Layer 6 of a small transformer language model trained on English Wikipedia (9 layers, counted from 0, width 96).
A neuron's activation on a vector x is quick GELU(weights . x + bias), where the dot is the dot product. Quick GELU of z is z times sigmoid(1.702 z).
The model reads these tokens: " in" " m" "an" "ag" "er" " D" "ar" "r" "en" " W" "ay" "'" "s" " c" "o" "ac" "h" "ing" " st" "a" "ff" "." " T" "er" "ry"

The vector x that enters this layer's MLP at each token. A number n stands for n times 0.055.
0 " in": 10 11 -26 5 -9 8 -3 -2 2 -31 -1 -18 -14 20 32 19 16 27 -17 -2 -9 -7 4 5 13 0 -8 -26 -7 -39 -10 -34 -3 -3 -9 -3 20 16 -18 -10 -12 14 -14 6 -3 -19 52 6 37 2 -19 -4 -23 3 -2 9 11 -18 -9 -7 7 2 8 2 -11 26 -42 4 9 8 55 -36 10 18 16 11 13 1 -4 -6 24 -6 4 -6 -4 -48 -21 -8 11 2 9 -10 -19 -14 8 59
1 " m": 1 -1 -9 8 -4 5 -13 14 0 3 8 12 -8 -20 92 1 4 22 -28 -4 -21 -1 8 22 9 1 6 -10 6 -36 -8 -26 7 7 0 -1 -8 22 -28 -23 2 -5 0 3 2 7 15 -5 -9 -3 1 16 0 0 -6 -20 16 0 -1 6 -4 -8 -8 -20 -10 11 -20 7 11 -17 9 -8 -5 6 16 21 -28 -9 20 -44 -21 2 2 9 3 19 6 -20 10 7 -12 -13 6 7 11 7
2 "an": 5 -24 -28 -12 9 5 -19 10 1 -12 -29 19 -3 2 -9 -25 -5 14 4 -10 -23 -6 39 30 -17 0 -8 5 5 13 5 11 -2 39 -52 10 13 11 -7 -13 7 2 -21 21 -16 7 -17 -8 16 19 -9 20 7 -14 8 -20 45 17 -26 9 6 5 -1 11 -19 9 -18 -2 23 16 15 10 28 -64 14 15 6 12 -29 -10 -4 1 -15 -19 4 25 -12 19 1 20 -22 22 -9 16 -28 22
3 "ag": -15 -20 16 12 10 -14 5 11 -10 -27 -8 6 16 -2 12 -14 0 17 5 8 3 16 7 24 17 0 -36 3 29 6 26 -32 -11 8 -74 27 -1 -8 -12 -15 -5 -20 -19 -8 16 0 11 23 -35 14 -15 47 16 1 -13 7 23 5 -5 -4 37 -27 -6 26 16 1 -42 -25 -14 5 7 12 24 13 -6 -2 8 26 4 -16 -16 5 -1 9 -20 12 -30 -23 10 5 -4 -5 11 7 -14 15
4 "er": 19 -15 10 10 2 -21 21 18 35 -7 -38 -9 -5 -26 40 -16 28 -28 -14 2 7 14 -4 -13 6 -14 -9 -2 25 -22 37 -26 0 -12 -61 24 -19 10 7 -33 13 14 -11 1 2 4 16 -9 -14 24 -4 10 -14 -10 6 -9 8 3 24 -15 13 27 5 8 35 7 8 -20 13 1 15 9 21 18 -8 -20 -6 8 -10 -3 -4 7 -7 0 -24 4 -42 -4 -22 -1 -18 6 11 -21 5 17
5 " D": 2 -21 10 7 11 -9 4 1 -10 -7 3 6 -6 2 89 2 1 -10 -1 -5 -16 17 14 -11 -5 7 4 6 5 9 15 -11 10 17 -40 -3 6 21 -27 10 5 -20 2 4 -1 -7 23 -9 -4 1 -16 -7 -23 -26 -12 28 1 5 1 3 -8 -4 20 17 -11 9 -26 20 18 5 28 -6 -3 -1 8 2 -20 5 -8 -24 -7 12 4 -17 -15 -4 -34 -8 14 -5 -7 -12 5 2 7 -18
6 "ar": 2 -16 21 -2 -25 -12 -26 -8 -7 -7 -23 -28 0 -9 56 -29 16 -20 -20 23 6 9 2 19 -15 10 10 -5 2 22 13 -22 -16 14 -22 -29 0 -16 -24 -6 -13 2 -7 25 0 23 12 9 23 8 7 -24 -16 -11 -4 29 -6 -1 -7 29 15 2 -7 12 29 14 -7 26 21 -25 -7 14 39 -25 12 -2 27 -6 -17 -5 -20 2 22 1 -6 -17 -8 5 -16 0 -13 -3 36 7 -40 5
7 "r": 9 -10 -10 15 17 -25 1 12 -1 -22 -10 -8 20 30 56 10 -9 -8 22 -4 -2 20 -11 -23 -10 7 18 -7 32 -13 6 -16 9 -3 -52 -11 14 -14 -6 19 12 0 -13 17 -13 25 -9 1 -2 1 21 -10 -31 -5 -13 33 -12 18 7 17 -7 -4 16 -4 27 4 -13 13 0 16 -16 -12 25 -2 -17 -13 13 12 15 -26 -8 -9 15 14 -27 -28 -15 -4 -26 10 6 -18 17 -21 -39 -19
8 "en": 12 12 -4 -29 -2 -7 39 4 12 -24 -15 -24 -20 -10 42 -2 -8 8 -14 0 -11 19 8 -13 13 17 0 10 -11 -2 -8 1 -6 27 -47 0 15 -5 -26 27 23 -18 -3 45 -27 4 -20 -20 -12 21 -16 -7 -29 2 -16 29 -2 -9 24 7 4 -4 37 13 22 9 -2 -5 13 8 18 -16 16 -17 -23 -8 14 -9 -32 9 -4 6 2 15 -26 -2 -9 8 -12 -9 -13 -5 41 -12 -6 -1
9 " W": 7 -19 2 4 -2 -6 0 -6 -10 21 18 6 -21 8 88 10 21 -5 -11 -12 2 22 -15 -15 5 -11 25 9 13 4 -19 -23 -2 12 -35 -15 9 -3 -9 -20 13 -19 -1 11 3 -13 -18 -2 28 -9 -21 13 -1 -12 -12 16 -14 -8 7 -2 -10 22 8 14 -9 -1 -20 -14 -4 -21 33 -6 -2 -9 7 -1 -25 15 1 -36 -6 5 6 -6 4 -13 11 10 6 16 13 27 10 -9 -16 -1
10 "ay": 20 11 17 -17 2 10 -17 -12 -3 11 -13 -16 -17 -43 34 -26 4 21 41 -21 -10 6 2 -1 7 2 6 -5 22 34 -10 14 14 10 -50 -18 33 -6 -7 0 0 22 0 11 -10 -6 -2 11 26 31 11 2 16 14 -21 4 -15 -11 13 -3 16 19 14 11 10 2 2 -2 -11 -6 34 -17 8 -20 8 6 -23 -32 -21 -1 -20 -1 18 19 -58 -4 -22 -12 -18 14 -24 6 5 -20 -12 18
11 "'": 18 -4 8 -11 -4 -16 4 -22 30 27 26 -15 -25 -26 44 1 -27 10 4 -5 1 -19 -12 -8 -7 8 -21 -10 35 0 -4 -5 -20 10 -27 -14 17 24 0 7 -11 26 14 26 1 -9 -21 -5 35 -4 -15 28 8 -7 -9 3 -27 -8 14 -23 2 5 -6 8 -4 28 13 -13 36 -31 59 -33 25 2 -1 -11 -4 -37 -19 -16 3 19 -4 14 -6 1 -5 -5 -3 5 -19 6 -3 0 -2 1
12 "s": 15 17 20 -8 1 -5 -18 7 10 6 16 -20 19 -35 33 -3 -36 19 1 9 -24 -9 4 13 -16 19 -20 0 7 4 -9 -9 -11 -2 -70 -13 16 36 -16 -17 -11 28 -10 1 21 6 19 5 18 -11 -8 -4 -11 0 -16 -9 -8 13 22 4 0 13 22 10 -3 -28 -6 0 49 -16 46 -1 -4 4 10 3 -2 -4 -12 0 -9 2 11 1 -11 -3 -25 12 -11 0 7 -25 -10 -25 -16 33
13 " c": 9 4 -6 -9 -10 22 -19 19 2 -9 -1 -3 -18 -20 95 0 -1 -8 -10 -17 -12 -2 5 12 6 1 2 -3 -12 -24 17 -49 -4 5 -18 -14 17 -7 -19 -5 -8 -3 -24 -8 -2 -8 16 -8 7 0 -8 18 -2 5 4 20 0 17 9 17 7 -1 -12 10 1 -2 -17 13 16 -21 36 2 0 9 11 -11 -24 -38 14 -13 2 6 15 -2 3 -3 9 -7 10 9 6 -1 -18 -6 1 1
14 "o": -13 -11 -8 2 20 -6 1 10 1 0 2 29 -19 -30 25 -17 29 -5 -37 -22 1 -6 35 6 -10 21 -4 14 12 -10 -13 -57 -15 12 8 -15 13 2 -1 26 36 33 -16 -16 -5 -14 -32 -12 -13 2 6 15 -43 -1 -1 -1 -10 -17 9 16 -4 34 -7 -2 1 30 -14 -2 -6 21 32 0 -1 -11 -7 -30 -20 18 -23 -4 -16 0 31 -26 -8 -1 15 13 8 49 8 10 1 9 -10 -5
15 "ac": -20 7 7 -15 13 -27 -12 6 23 -21 -15 -15 -35 -19 37 -3 18 -20 8 -2 31 -6 -9 -17 15 7 9 11 -3 15 15 -23 -13 33 -5 20 2 -35 11 -15 21 6 -6 -4 26 -15 -16 12 -16 6 -13 25 -9 -5 16 9 -30 20 -10 29 43 22 6 7 -10 10 -11 -2 15 11 49 -13 -2 6 5 12 -10 10 -10 -12 -7 -22 1 -7 -47 -4 -5 18 -21 12 -15 5 5 -19 -47 13
16 "h": 3 11 20 -2 9 -44 20 33 7 -3 -12 -29 -7 -17 36 -1 -14 -26 -13 -2 14 3 -32 38 7 -13 -13 11 -26 11 45 -7 -10 8 -25 -16 -18 4 2 -20 21 22 3 2 -3 -31 -27 6 21 15 10 35 -17 14 -8 -13 26 5 -3 -15 15 16 17 16 -3 -11 4 -26 41 15 21 14 2 6 5 -7 1 -14 0 -30 -16 3 15 -6 -9 -15 -18 -24 10 33 -12 -30 20 -32 -1 -15
17 "ing": -4 14 -3 -4 13 -8 16 48 7 4 6 -37 -14 -6 19 10 -33 3 15 10 -13 -14 19 7 12 7 7 -7 13 3 1 -26 7 14 -47 -12 12 52 1 -10 -16 17 -13 -1 -10 -21 5 9 -4 -3 -12 5 -4 30 -14 20 1 4 -2 1 1 21 19 9 19 -6 -12 -4 18 1 48 4 12 -12 -5 -13 -1 -14 -25 -17 -29 -19 -3 22 -34 -23 -42 6 -2 -19 1 13 2 -25 -9 0
18 " st": 15 6 13 12 -11 -9 -10 5 1 16 6 20 -23 -8 81 20 8 -11 -28 -10 -23 0 7 -5 -15 -1 4 0 -13 -21 1 5 1 -12 -35 1 7 24 1 -38 25 -31 0 1 29 -21 5 -2 7 -18 -20 9 -17 4 -9 11 9 -2 -2 2 -9 5 5 19 -9 -3 -10 -4 10 -6 19 16 3 -23 20 4 8 -20 27 -32 -13 -1 24 2 -6 6 -5 -15 -3 1 14 -14 -9 -12 4 3
19 "a": -7 23 1 -18 -4 -12 5 6 -3 -9 -25 -36 -39 -10 17 1 24 6 11 16 3 2 -1 51 -19 9 -25 4 28 -16 -8 -1 19 30 -48 8 10 11 -13 -13 -27 13 17 16 -23 -5 5 -2 15 -3 2 3 -14 -14 -1 -22 25 -12 -2 17 18 34 -27 -1 -17 -21 33 -10 7 17 28 0 -8 -15 28 -5 1 -13 -7 12 -17 24 -5 -18 28 -54 21 -18 -5 33 -28 -2 -6 10 -4 22
20 "ff": -13 20 4 -8 -15 -3 14 35 4 5 12 -19 -31 -5 37 24 14 -3 29 25 16 3 -8 35 0 5 4 14 33 -29 9 8 7 0 -55 -3 12 6 -17 -28 -25 26 1 7 12 11 -22 -21 -10 8 -9 3 -14 13 5 -10 -5 2 -2 2 11 8 -1 1 1 -16 13 -11 -15 -2 41 -12 -7 -5 -2 3 -12 5 -32 -31 -42 30 -8 19 -5 -24 -1 -25 -24 -1 2 19 -3 -10 -16 32
21 ".": 17 4 -2 -7 -10 -13 -28 14 1 20 5 34 -1 3 27 17 2 -5 -35 -10 -16 -5 -2 6 -2 17 -6 -44 3 12 18 -11 -10 53 -13 23 11 1 -6 -14 -6 -3 -7 -34 -29 -9 -12 0 40 1 8 24 8 8 -8 6 -26 1 -5 4 11 -3 15 -4 6 17 -8 -1 12 20 64 -12 -1 -12 28 -13 11 -19 -10 -11 12 15 -18 13 -21 -34 -8 -36 -25 -5 12 -16 12 -9 1 13
22 " T": 4 -15 -7 10 9 -15 -15 5 -5 23 -1 -25 -27 1 85 6 46 0 11 -9 3 15 7 5 -2 -11 25 -3 0 2 1 -18 8 16 -11 -6 1 9 1 -8 11 -8 -4 1 5 -21 -2 11 -22 -14 8 -6 -4 -6 -9 12 -24 -11 9 -16 0 -8 15 12 -23 20 6 -2 24 -16 19 7 -26 0 14 17 -29 24 -6 -36 8 -16 8 -6 15 15 -20 -4 1 -5 14 -3 -14 -12 -23 -12
23 "er": 0 18 -13 38 -30 -2 4 14 -6 4 -21 9 -31 -28 16 -30 5 -22 4 11 11 10 9 41 -10 -22 -17 -12 4 26 6 -5 -6 13 -30 1 3 14 7 -13 27 25 2 -14 11 9 11 16 10 -1 10 -26 -13 -2 -15 6 -21 -8 20 -18 51 6 19 -21 21 12 -11 13 45 -19 -10 17 -8 10 8 -10 -8 39 -4 -13 2 14 37 0 -34 -10 -38 -3 -25 -5 10 -41 19 -20 -23 -2
24 "ry": 14 3 24 26 -18 2 -5 -11 6 36 28 5 7 -41 27 -1 12 -3 -23 -1 -23 6 -1 1 15 1 11 -13 13 -16 -9 3 -11 16 -57 -8 -15 4 -3 -14 47 -8 -8 -5 -19 -13 -23 2 -9 15 25 -23 -2 8 -17 35 -20 -1 2 4 1 8 14 0 29 14 25 2 2 -29 46 10 23 3 3 -23 0 19 -21 -15 17 8 -8 14 -18 -8 -34 5 -30 -11 -18 10 6 0 -10 -10

Each question shows the input weights of one neuron of the MLP. A number n stands for n times 0.0073.

n378 (bias -0.093): -1 -7 5 20 -10 19 -16 43 -29 -13 8 21 10 25 -20 -8 -29 -33 6 3 -29 -40 -10 0 1 21 -30 -2 -17 2 7 -41 26 -27 17 -6 6 9 -32 45 -12 22 -6 -4 -17 36 -18 10 16 0 1 -22 17 -30 12 7 26 36 5 9 -18 8 -42 11 -12 -23 31 -3 11 -32 -21 -17 20 33 -6 -8 16 -54 12 8 -14 -17 35 -10 10 26 65 22 18 9 -13 -7 -7 8 30 11
On which token does it fire most, and how strongly? 13 " c", at about 1.8

n327 (bias -0.106): -12 -23 18 -10 14 9 26 13 17 -10 31 -20 0 2 23 12 2 -28 18 -4 -32 12 16 -53 6 12 4 16 -8 12 -24 4 -5 -53 6 -12 1 6 19 28 -17 5 23 2 -25 25 5 -2 -24 13 -34 12 -10 41 9 -12 -14 18 -28 -31 -6 -41 -8 -27 7 14 11 -11 -7 -2 -23 14 -9 -7 -29 22 -21 -1 -29 2 12 -13 -6 12 6 14 4 -2 -41 -16 12 54 14 -19 -23 10
On which token does it fire most, and how strongly? 8 "en", at about 1.2

n56 (bias -0.157): -21 -38 13 -42 1 24 26 -8 -3 -11 -6 -34 40 -21 -21 4 12 -16 26 -20 -7 -19 -20 -1 -8 -14 18 38 -21 -8 16 32 14 -32 -1 -46 -12 -36 23 14 -38 0 25 12 20 -15 -2 21 -35 33 -3 -5 51 -6 20 30 -19 35 42 38 16 -14 -20 11 0 -36 41 -22 13 -20 -8 3 -9 13 20 38 -1 -16 -1 -17 20 16 -32 14 -33 31 6 17 13 17 -10 -11 8 -12 -5 -18
On which token does it fire most? 10 "ay"

n258 (bias -0.122): 19 33 36 -10 2 42 6 -22 13 8 -25 9 -5 -21 -18 -11 -25 -2 15 -1 14 -7 2 -16 -5 -38 14 28 23 -19 20 22 10 -36 1 -11 -51 8 -17 18 -9 -20 20 -5 -36 10 -34 -1 -40 0 -5 8 -11 -1 17 -48 30 -6 61 -23 -8 -16 -30 6 17 -2 18 -16 -34 21 7 -2 31 23 8 30 8 -29 25 22 28 26 -24 2 -6 0 -1 6 4 -20 -16 -28 40 1 24 -1
On which token does it fire most, and how strongly? 4 "er", at about 1.6

n287 (bias -0.078): 2 -3 -19 10 -15 48 17 -2 -31 -9 2 8 29 -8 3 12 7 -15 8 1 10 -7 4 22 26 -9 27 -3 -16 -21 -7 16 -5 8 15 28 -3 -8 21 0 -11 35 37 3 20 -10 39 27 -9 48 17 -19 -17 35 6 4 -5 -16 33 -2 -2 -3 5 -53 -1 -12 -3 4 11 14 -50 -17 -22 -35 12 40 19 -28 -1 -17 -16 -41 18 27 2 -3 9 24 -33 -4 5 -37 -18 21 -4 -22
On which two tokens does it fire most, strongest first? 23 "er", 1 " m"

n208 (bias -0.093): 5 20 -10 -6 -47 20 20 -7 -17 -22 5 -12 12 -25 -15 47 -15 -1 8 20 10 -12 -6 -8 8 -15 -18 25 -39 -12 55 -10 -1 -3 3 24 -26 11 6 4 13 35 23 19 -16 -30 32 12 16 11 -28 -3 -27 -2 5 -2 -12 8 18 -52 6 -13 -1 -38 15 -15 11 16 3 -3 -5 30 8 -5 7 -7 57 -7 -15 8 -17 -1 -30 4 33 -20 58 35 -23 9 -34 -3 15 23 40 3
On which token does it fire most, and how strongly? 19 "a", at about 1.6

n309 (bias -0.112): -15 17 -13 -51 -24 30 16 -20 3 -5 -9 -22 -26 9 16 7 -29 -24 26 0 13 12 -11 1 -4 1 27 -2 -34 3 32 43 30 -9 34 -23 -6 8 40 28 35 10 -20 3 -26 -5 -24 -4 29 13 1 -19 -15 -40 -5 8 -17 17 30 3 22 6 15 -30 19 -8 31 -28 -1 -8 -29 -18 31 20 -9 39 38 26 -24 -26 -33 -7 -8 -10 -16 -15 10 -14 -20 6 30 -10 -18 38 45 -11
On which token does it fire most? 8 "en"

n83 (bias -0.122): -57 -7 -19 -1 -21 -5 -15 -16 -4 11 -2 30 -28 73 2 5 21 8 -33 -10 -29 4 23 -5 4 9 36 -7 -1 8 17 4 -6 -42 -19 -19 -19 -13 9 1 -7 38 40 3 -1 31 18 -20 -32 -15 -27 -22 -11 -18 17 -15 -31 27 -13 12 -22 -2 15 -2 -10 -7 14 -13 -31 40 -25 21 10 8 -17 -14 39 -26 -35 -16 6 -10 25 9 21 9 31 -10 -5 -27 2 33 -13 48 23 4
On which token does it fire most? 20 "ff"

n179 (bias -0.063): 9 5 -18 15 1 17 17 -5 -43 7 -7 -35 -2 28 -13 40 -26 1 -3 24 -23 -7 6 -8 12 -10 18 -20 19 49 1 -3 -36 -20 52 -12 -26 4 41 19 -9 -25 -32 20 17 -2 -7 48 -32 0 -10 -26 -34 1 8 -8 -39 5 13 44 -31 -10 -19 -34 -12 37 2 -17 21 13 -12 -8 -8 9 1 8 24 6 -17 -8 9 -53 21 -5 18 -13 21 -17 17 11 12 -16 -27 -22 -18 -5
On which three tokens does it fire most, strongest first? 22 " T", 7 "r", 0 " in"

n281 (bias -0.090): -26 -4 17 6 8 35 -23 2 -49 -4 9 18 14 39 -38 9 -8 24 44 3 -8 -28 -31 -24 19 -14 10 -1 2 -1 13 11 -6 23 -10 -3 -24 12 14 -5 -21 15 -13 -9 -3 -25 45 24 14 19 -6 -1 28 -31 -6 22 15 5 1 -25 -12 -15 2 9 23 -21 14 11 -3 44 22 -15 10 5 -8 19 14 -50 -26 8 -29 4 -31 -5 40 28 -15 32 -50 14 -8 11 -10 -1 -11 -19
On which token does it fire most, and how strongly? 2 "an", at about 1.2

n350 (bias -0.028): -41 -1 1 17 2 33 7 -31 -28 0 1 11 16 2 28 -5 -28 -3 26 -2 -25 -23 3 -21 29 -2 -2 -20 20 15 8 0 2 -4 -12 31 -22 -14 1 14 -16 -5 -9 -25 -5 -4 7 -21 -38 31 -3 -5 -8 -16 40 -17 36 -13 -18 29 3 4 -11 25 -12 -12 19 -29 -17 10 -26 1 2 26 1 6 22 -33 55 6 -30 1 1 -22 -14 6 15 12 10 -3 6 21 17 16 -21 -36
On which token does it fire most, and how strongly? 3 "ag", at about 2

n86 (bias -0.046): 10 -27 43 13 -14 19 7 0 -7 -6 -6 13 11 17 -15 41 7 11 28 -10 -18 13 -22 -18 6 -29 -2 -1 5 22 -19 8 -16 -1 41 -31 19 -24 15 13 -1 -9 38 -2 6 -36 2 32 -18 -53 -22 -8 13 1 -3 18 34 -9 10 18 0 10 7 -34 -27 9 4 25 -1 -9 -18 -5 -2 6 48 -20 -22 35 20 27 -21 -9 -32 -11 17 -17 -2 42 47 9 28 9 -1 13 -1 7
On which token does it fire most? 9 " W"

n144 (bias -0.136): 30 -14 -2 -3 -12 9 25 0 -46 5 4 -39 34 -1 -17 4 -6 2 47 1 23 -41 -8 -13 25 7 31 19 -11 8 4 10 2 -33 -3 -30 -8 -31 0 39 -7 10 42 42 9 -1 -32 -10 -13 -41 -32 -31 17 -1 -18 -19 17 12 43 17 -9 19 -29 9 -13 16 18 -7 -3 5 5 10 -5 -12 -14 4 -15 -11 15 -11 1 19 -5 11 4 11 49 40 31 -21 -25 -12 -45 29 2 -11
On which token does it fire most, and how strongly? 11 "'", at about 0.28

n138 (bias -0.128): 1 14 49 8 -36 6 13 -5 -33 12 7 -10 18 15 -25 -7 -14 7 -16 18 5 4 -48 24 -14 4 -39 21 -18 3 13 -4 -1 11 23 -16 14 -16 -4 -10 15 40 12 3 -27 -6 -10 13 32 -5 19 -3 -16 -15 -24 -26 -18 41 -2 10 -27 27 -15 10 -23 -13 33 4 13 36 -39 -22 -5 10 -8 29 7 -24 -6 32 16 1 -3 27 -12 1 52 -21 13 34 -12 8 21 31 8 9
On which two tokens does it fire most, strongest first? 19 "a", 16 "h"

n382 (bias -0.071): -22 2 6 17 0 3 30 -25 -5 16 1 8 46 3 5 37 -29 -17 22 -1 -4 5 -2 -20 13 -11 -35 14 -35 -27 25 -23 8 -28 23 17 -42 -18 -3 7 2 12 18 -21 22 -26 4 -6 7 53 -14 -17 -19 27 4 16 -11 28 9 -3 34 -24 -19 -23 1 -14 -14 9 3 -20 -44 -27 -3 -8 -27 3 36 34 1 5 -2 -31 23 18 -15 16 17 -21 -2 -7 7 16 -2 1 20 7
On which token does it fire most? 3 "ag"

n248 (bias -0.041): -12 1 5 -18 18 15 27 12 8 -18 -13 -16 5 -17 12 5 -18 -15 -20 62 25 14 -20 14 5 -11 1 12 -2 -17 20 7 -41 -9 19 -28 -5 -25 22 2 26 18 14 -43 16 -1 18 8 1 -18 -4 -6 9 13 -50 -11 -6 6 28 8 -18 -17 19 -37 -24 -3 -4 -1 -8 44 -8 1 24 3 31 8 16 -40 -16 -14 -14 -15 4 12 -1 7 -8 52 -5 -21 11 -6 -9 28 46 -18
On which two tokens does it fire most, strongest first? 16 "h", 17 "ing"

n271 (bias -0.044): -9 -14 -6 30 -14 5 0 -35 -45 -9 -15 8 2 6 0 22 23 -12 -2 15 -26 -20 45 -16 -25 7 -33 5 -18 -1 21 9 26 -5 9 -7 30 26 27 -8 -11 12 12 5 -25 -19 14 -9 11 22 -18 24 -1 4 -17 -15 7 13 12 44 2 19 -25 -29 -14 -11 34 -13 -16 -8 6 -13 37 -4 -36 -3 10 -33 2 5 1 8 -13 35 9 4 -15 6 -3 32 24 -15 5 -4 -20 2
On which token does it fire most? 19 "a"

n347 (bias -0.068): -4 -1 -26 -14 4 6 26 3 -16 23 -12 15 -5 -17 -14 -14 14 -21 25 -10 30 -2 12 -18 30 -12 5 -9 -19 -4 6 -2 -2 -20 7 3 7 6 34 -19 2 -9 15 -12 5 -12 21 2 35 23 -19 2 19 13 -38 -11 -26 35 -1 1 -24 -16 -12 5 -2 -31 21 -8 -30 19 2 -1 18 -29 -17 13 -15 18 -25 21 19 -71 9 33 -34 53 -24 17 -5 1 -25 -17 -7 14 1 10
On which token does it fire most? 10 "ay"

n169 (bias -0.105): -2 17 25 10 15 15 -18 3 -10 -3 3 -1 13 -16 13 26 -15 34 7 9 6 19 -49 -33 17 -5 21 -1 -42 -22 -32 -6 -7 -32 -6 -37 27 23 -25 8 1 -23 16 -14 -19 -5 21 0 -20 11 -39 -14 0 -7 -25 -10 11 9 -1 7 -37 11 5 21 16 -22 -33 -16 -20 10 -10 -11 24 32 45 14 6 17 6 10 15 -3 4 -7 17 9 15 4 26 -16 12 -33 2 47 71 -8
On which token does it fire most? 0 " in"

n22 (bias -0.097): 5 14 7 18 -4 0 30 -3 -18 24 22 -20 -23 0 1 -12 4 -31 -29 24 -6 16 6 -51 -23 -19 11 29 -40 0 38 28 -9 -35 4 -5 -9 -21 -11 -12 1 7 50 -10 -11 32 -13 17 -2 15 -26 -7 -6 -4 -38 -24 -2 -1 -12 -7 19 4 18 31 -12 -17 43 -19 -3 2 11 25 17 2 9 21 11 28 -40 7 35 -12 -21 15 -4 -13 8 -8 -39 -1 14 -4 6 0 29 15
On which token does it fire most, and how strongly? 24 "ry", at about 1.5

n84 (bias -0.035): 23 18 11 4 -1 4 -9 14 8 -13 22 5 38 26 -14 1 -8 -4 38 21 -6 32 -30 6 28 -16 -17 21 -20 8 -14 19 3 -20 -10 -17 -18 22 23 12 -29 7 31 22 -7 18 5 -17 -5 0 -12 -39 -26 5 -15 -15 -20 35 24 4 12 -13 23 -37 16 -18 14 -19 -29 16 -15 22 -19 -39 -25 34 -18 21 -9 -1 -13 -57 10 25 6 38 -2 13 -33 -13 17 1 12 7 -17 1
On which two tokens does it fire most, strongest first? 7 "r", 20 "ff"

n158 (bias -0.070): 14 61 -48 26 -13 7 -36 -23 -21 36 12 -22 -10 43 -25 17 -19 6 -13 29 14 43 -12 -7 22 -23 -1 -4 -42 -9 5 10 -59 -50 20 -26 -3 19 46 17 20 14 4 7 -7 -16 29 5 -30 9 0 -29 1 36 14 5 -42 8 5 -12 18 5 5 -1 1 -10 -16 -23 -17 10 2 -40 3 -15 24 15 5 51 -12 7 35 -21 -9 23 -10 -7 9 14 -6 -5 14 28 -27 27 11 7
On which token does it fire most, and how strongly? 0 " in", at about 2.3

n111 (bias -0.082): -7 -1 -28 -17 4 18 30 3 -9 -7 11 6 -11 1 19 7 -15 -31 22 -17 -40 -2 -44 -26 1 19 20 -61 4 27 12 7 -2 -17 -9 7 7 19 18 16 9 17 40 -13 -47 21 -4 -4 -4 -1 -42 -13 0 -20 -12 -50 -1 19 8 20 15 19 -3 20 19 -10 -14 -5 10 0 -14 -9 -12 2 -2 39 17 0 7 -12 -3 -27 19 22 53 -21 -18 1 -13 1 2 8 -5 9 -24 -21
On which token does it fire most, and how strongly? 7 "r", at about 1.8

n16 (bias -0.051): 45 -11 -2 -23 -18 2 45 2 -12 26 25 14 -29 -9 -20 8 -35 -8 2 6 -23 -2 1 0 -6 28 5 47 -34 6 30 7 -15 14 -7 -44 19 -2 -16 14 -1 7 23 -14 -11 -14 -6 -28 -19 6 -5 -1 27 -35 -5 30 -25 -10 52 -9 21 21 -25 10 -26 -16 -26 18 -40 27 -13 -6 -3 15 22 -6 -2 -7 -23 11 18 -10 -5 14 13 -17 8 16 -1 4 -12 25 36 17 22 -7
On which token does it fire most, and how strongly? 8 "en", at about 2.1

n202 (bias -0.116): 16 1 -11 -24 38 -12 -18 -10 18 -4 5 -4 -2 6 -14 43 -26 -14 14 -3 -17 -1 -1 -26 31 -24 4 4 -33 26 42 24 38 -66 -8 -21 -51 -26 8 -32 16 38 3 1 13 10 -33 -37 -30 1 8 -7 3 -1 -12 -41 19 6 35 -58 32 5 -8 -33 9 -22 45 14 -13 17 -1 -31 35 -32 -7 -21 8 1 33 30 -9 -21 -22 -9 -4 26 16 28 7 0 1 28 -5 0 28 -2
On which two tokens does it fire most, strongest first? 4 "er", 16 "h"

n10 (bias -0.061): 0 -18 -12 25 -3 42 20 -4 -28 6 5 -19 6 7 32 30 -13 4 1 -4 30 -37 22 8 1 -10 -15 21 -27 -2 -13 19 1 -27 29 17 -20 -14 -21 64 -26 18 16 -20 -14 -30 4 17 -50 5 12 -32 13 16 -31 -10 8 19 26 6 5 -3 -33 -42 36 24 19 12 -40 -10 -7 -15 16 26 -18 -11 16 -13 29 -2 -3 5 -15 30 19 15 -19 -14 37 -12 8 -35 -13 -13 -7 14
On which token does it fire most? 1 " m"

n5 (bias -0.143): 14 46 -26 -12 27 11 -2 13 -13 -9 -38 -54 7 -15 4 46 6 21 -5 -21 20 -27 -21 -31 3 33 4 5 -43 1 -15 -1 6 -32 8 -3 -18 28 32 -15 21 -10 -11 -9 6 25 -1 12 -18 13 -8 31 -43 -27 12 -4 30 -8 -16 10 -14 -8 1 -18 8 -6 -3 -8 18 -21 -19 14 11 12 -18 28 17 12 -4 29 1 -51 -11 -13 1 40 21 -29 -13 6 27 -7 6 32 10 -22
On which token does it fire most? 18 " st"

n82 (bias -0.017): -10 -2 -4 -20 -21 -9 2 4 28 -9 -48 23 -6 26 1 2 7 -20 -19 8 3 17 -17 -12 37 -25 15 9 -23 1 23 14 -6 -11 -13 -39 -9 6 8 5 3 52 44 -30 22 14 15 -12 -7 14 -15 1 21 -9 2 -56 -5 -22 -23 -20 -16 -14 7 -7 18 -5 -3 19 -9 26 -12 -12 16 6 17 16 21 45 -9 1 -1 -2 -6 38 20 36 -3 24 7 -10 -27 -30 5 19 -36 37
On which token does it fire most, and how strongly? 4 "er", at about 1.7

n61 (bias -0.079): -17 12 -4 -11 37 38 11 -11 -12 -24 26 15 -6 6 4 -19 -20 -2 16 45 20 -22 15 -33 6 1 8 7 14 37 14 4 33 30 -2 14 -11 33 33 8 -8 -17 3 -46 0 30 37 27 -13 -28 -43 2 -17 -13 -1 -13 -17 32 -6 13 1 -12 -7 -12 14 -10 -48 2 -35 35 8 1 -9 -15 16 28 15 6 -7 22 -2 -20 -21 -16 -14 42 -4 -19 -1 -14 -12 12 -13 -9 -21 -24
On which three tokens does it fire most, strongest first? 3 "ag", 15 "ac", 5 " D"

n41 (bias -0.069): 7 -11 20 15 -5 4 25 -1 -9 39 2 2 22 9 8 -7 -22 -21 19 10 -7 -8 -16 -24 -4 -20 -38 14 2 -15 -29 -9 -18 20 -6 8 -20 -9 12 -2 -15 12 20 -39 34 17 24 7 -59 54 12 -23 24 -20 -12 -8 -43 16 12 -42 -6 -9 20 4 7 18 4 -12 20 -2 -21 12 8 12 2 13 13 0 -17 -17 -10 -14 -24 -7 47 4 -7 -9 27 -12 10 5 -17 -7 -3 1
On which token does it fire most, and how strongly? 22 " T", at about 1.2

n357 (bias -0.049): 1 56 -16 17 -19 38 11 -14 -18 1 -25 -1 9 9 -19 17 -4 29 -17 9 -12 24 -15 13 -4 -34 -15 -16 4 26 -2 8 5 -13 1 -17 35 -6 20 -4 -5 8 12 12 -4 -38 40 -5 -40 -7 -28 4 -1 -28 -12 -27 -5 2 -15 -4 -16 0 18 -9 26 -9 4 -14 27 -1 -9 23 -2 -20 19 -18 -5 -21 34 46 5 -3 2 5 -10 31 11 3 -16 51 38 14 -6 8 -13 2
On which two tokens does it fire most, strongest first? 23 "er", 19 "a"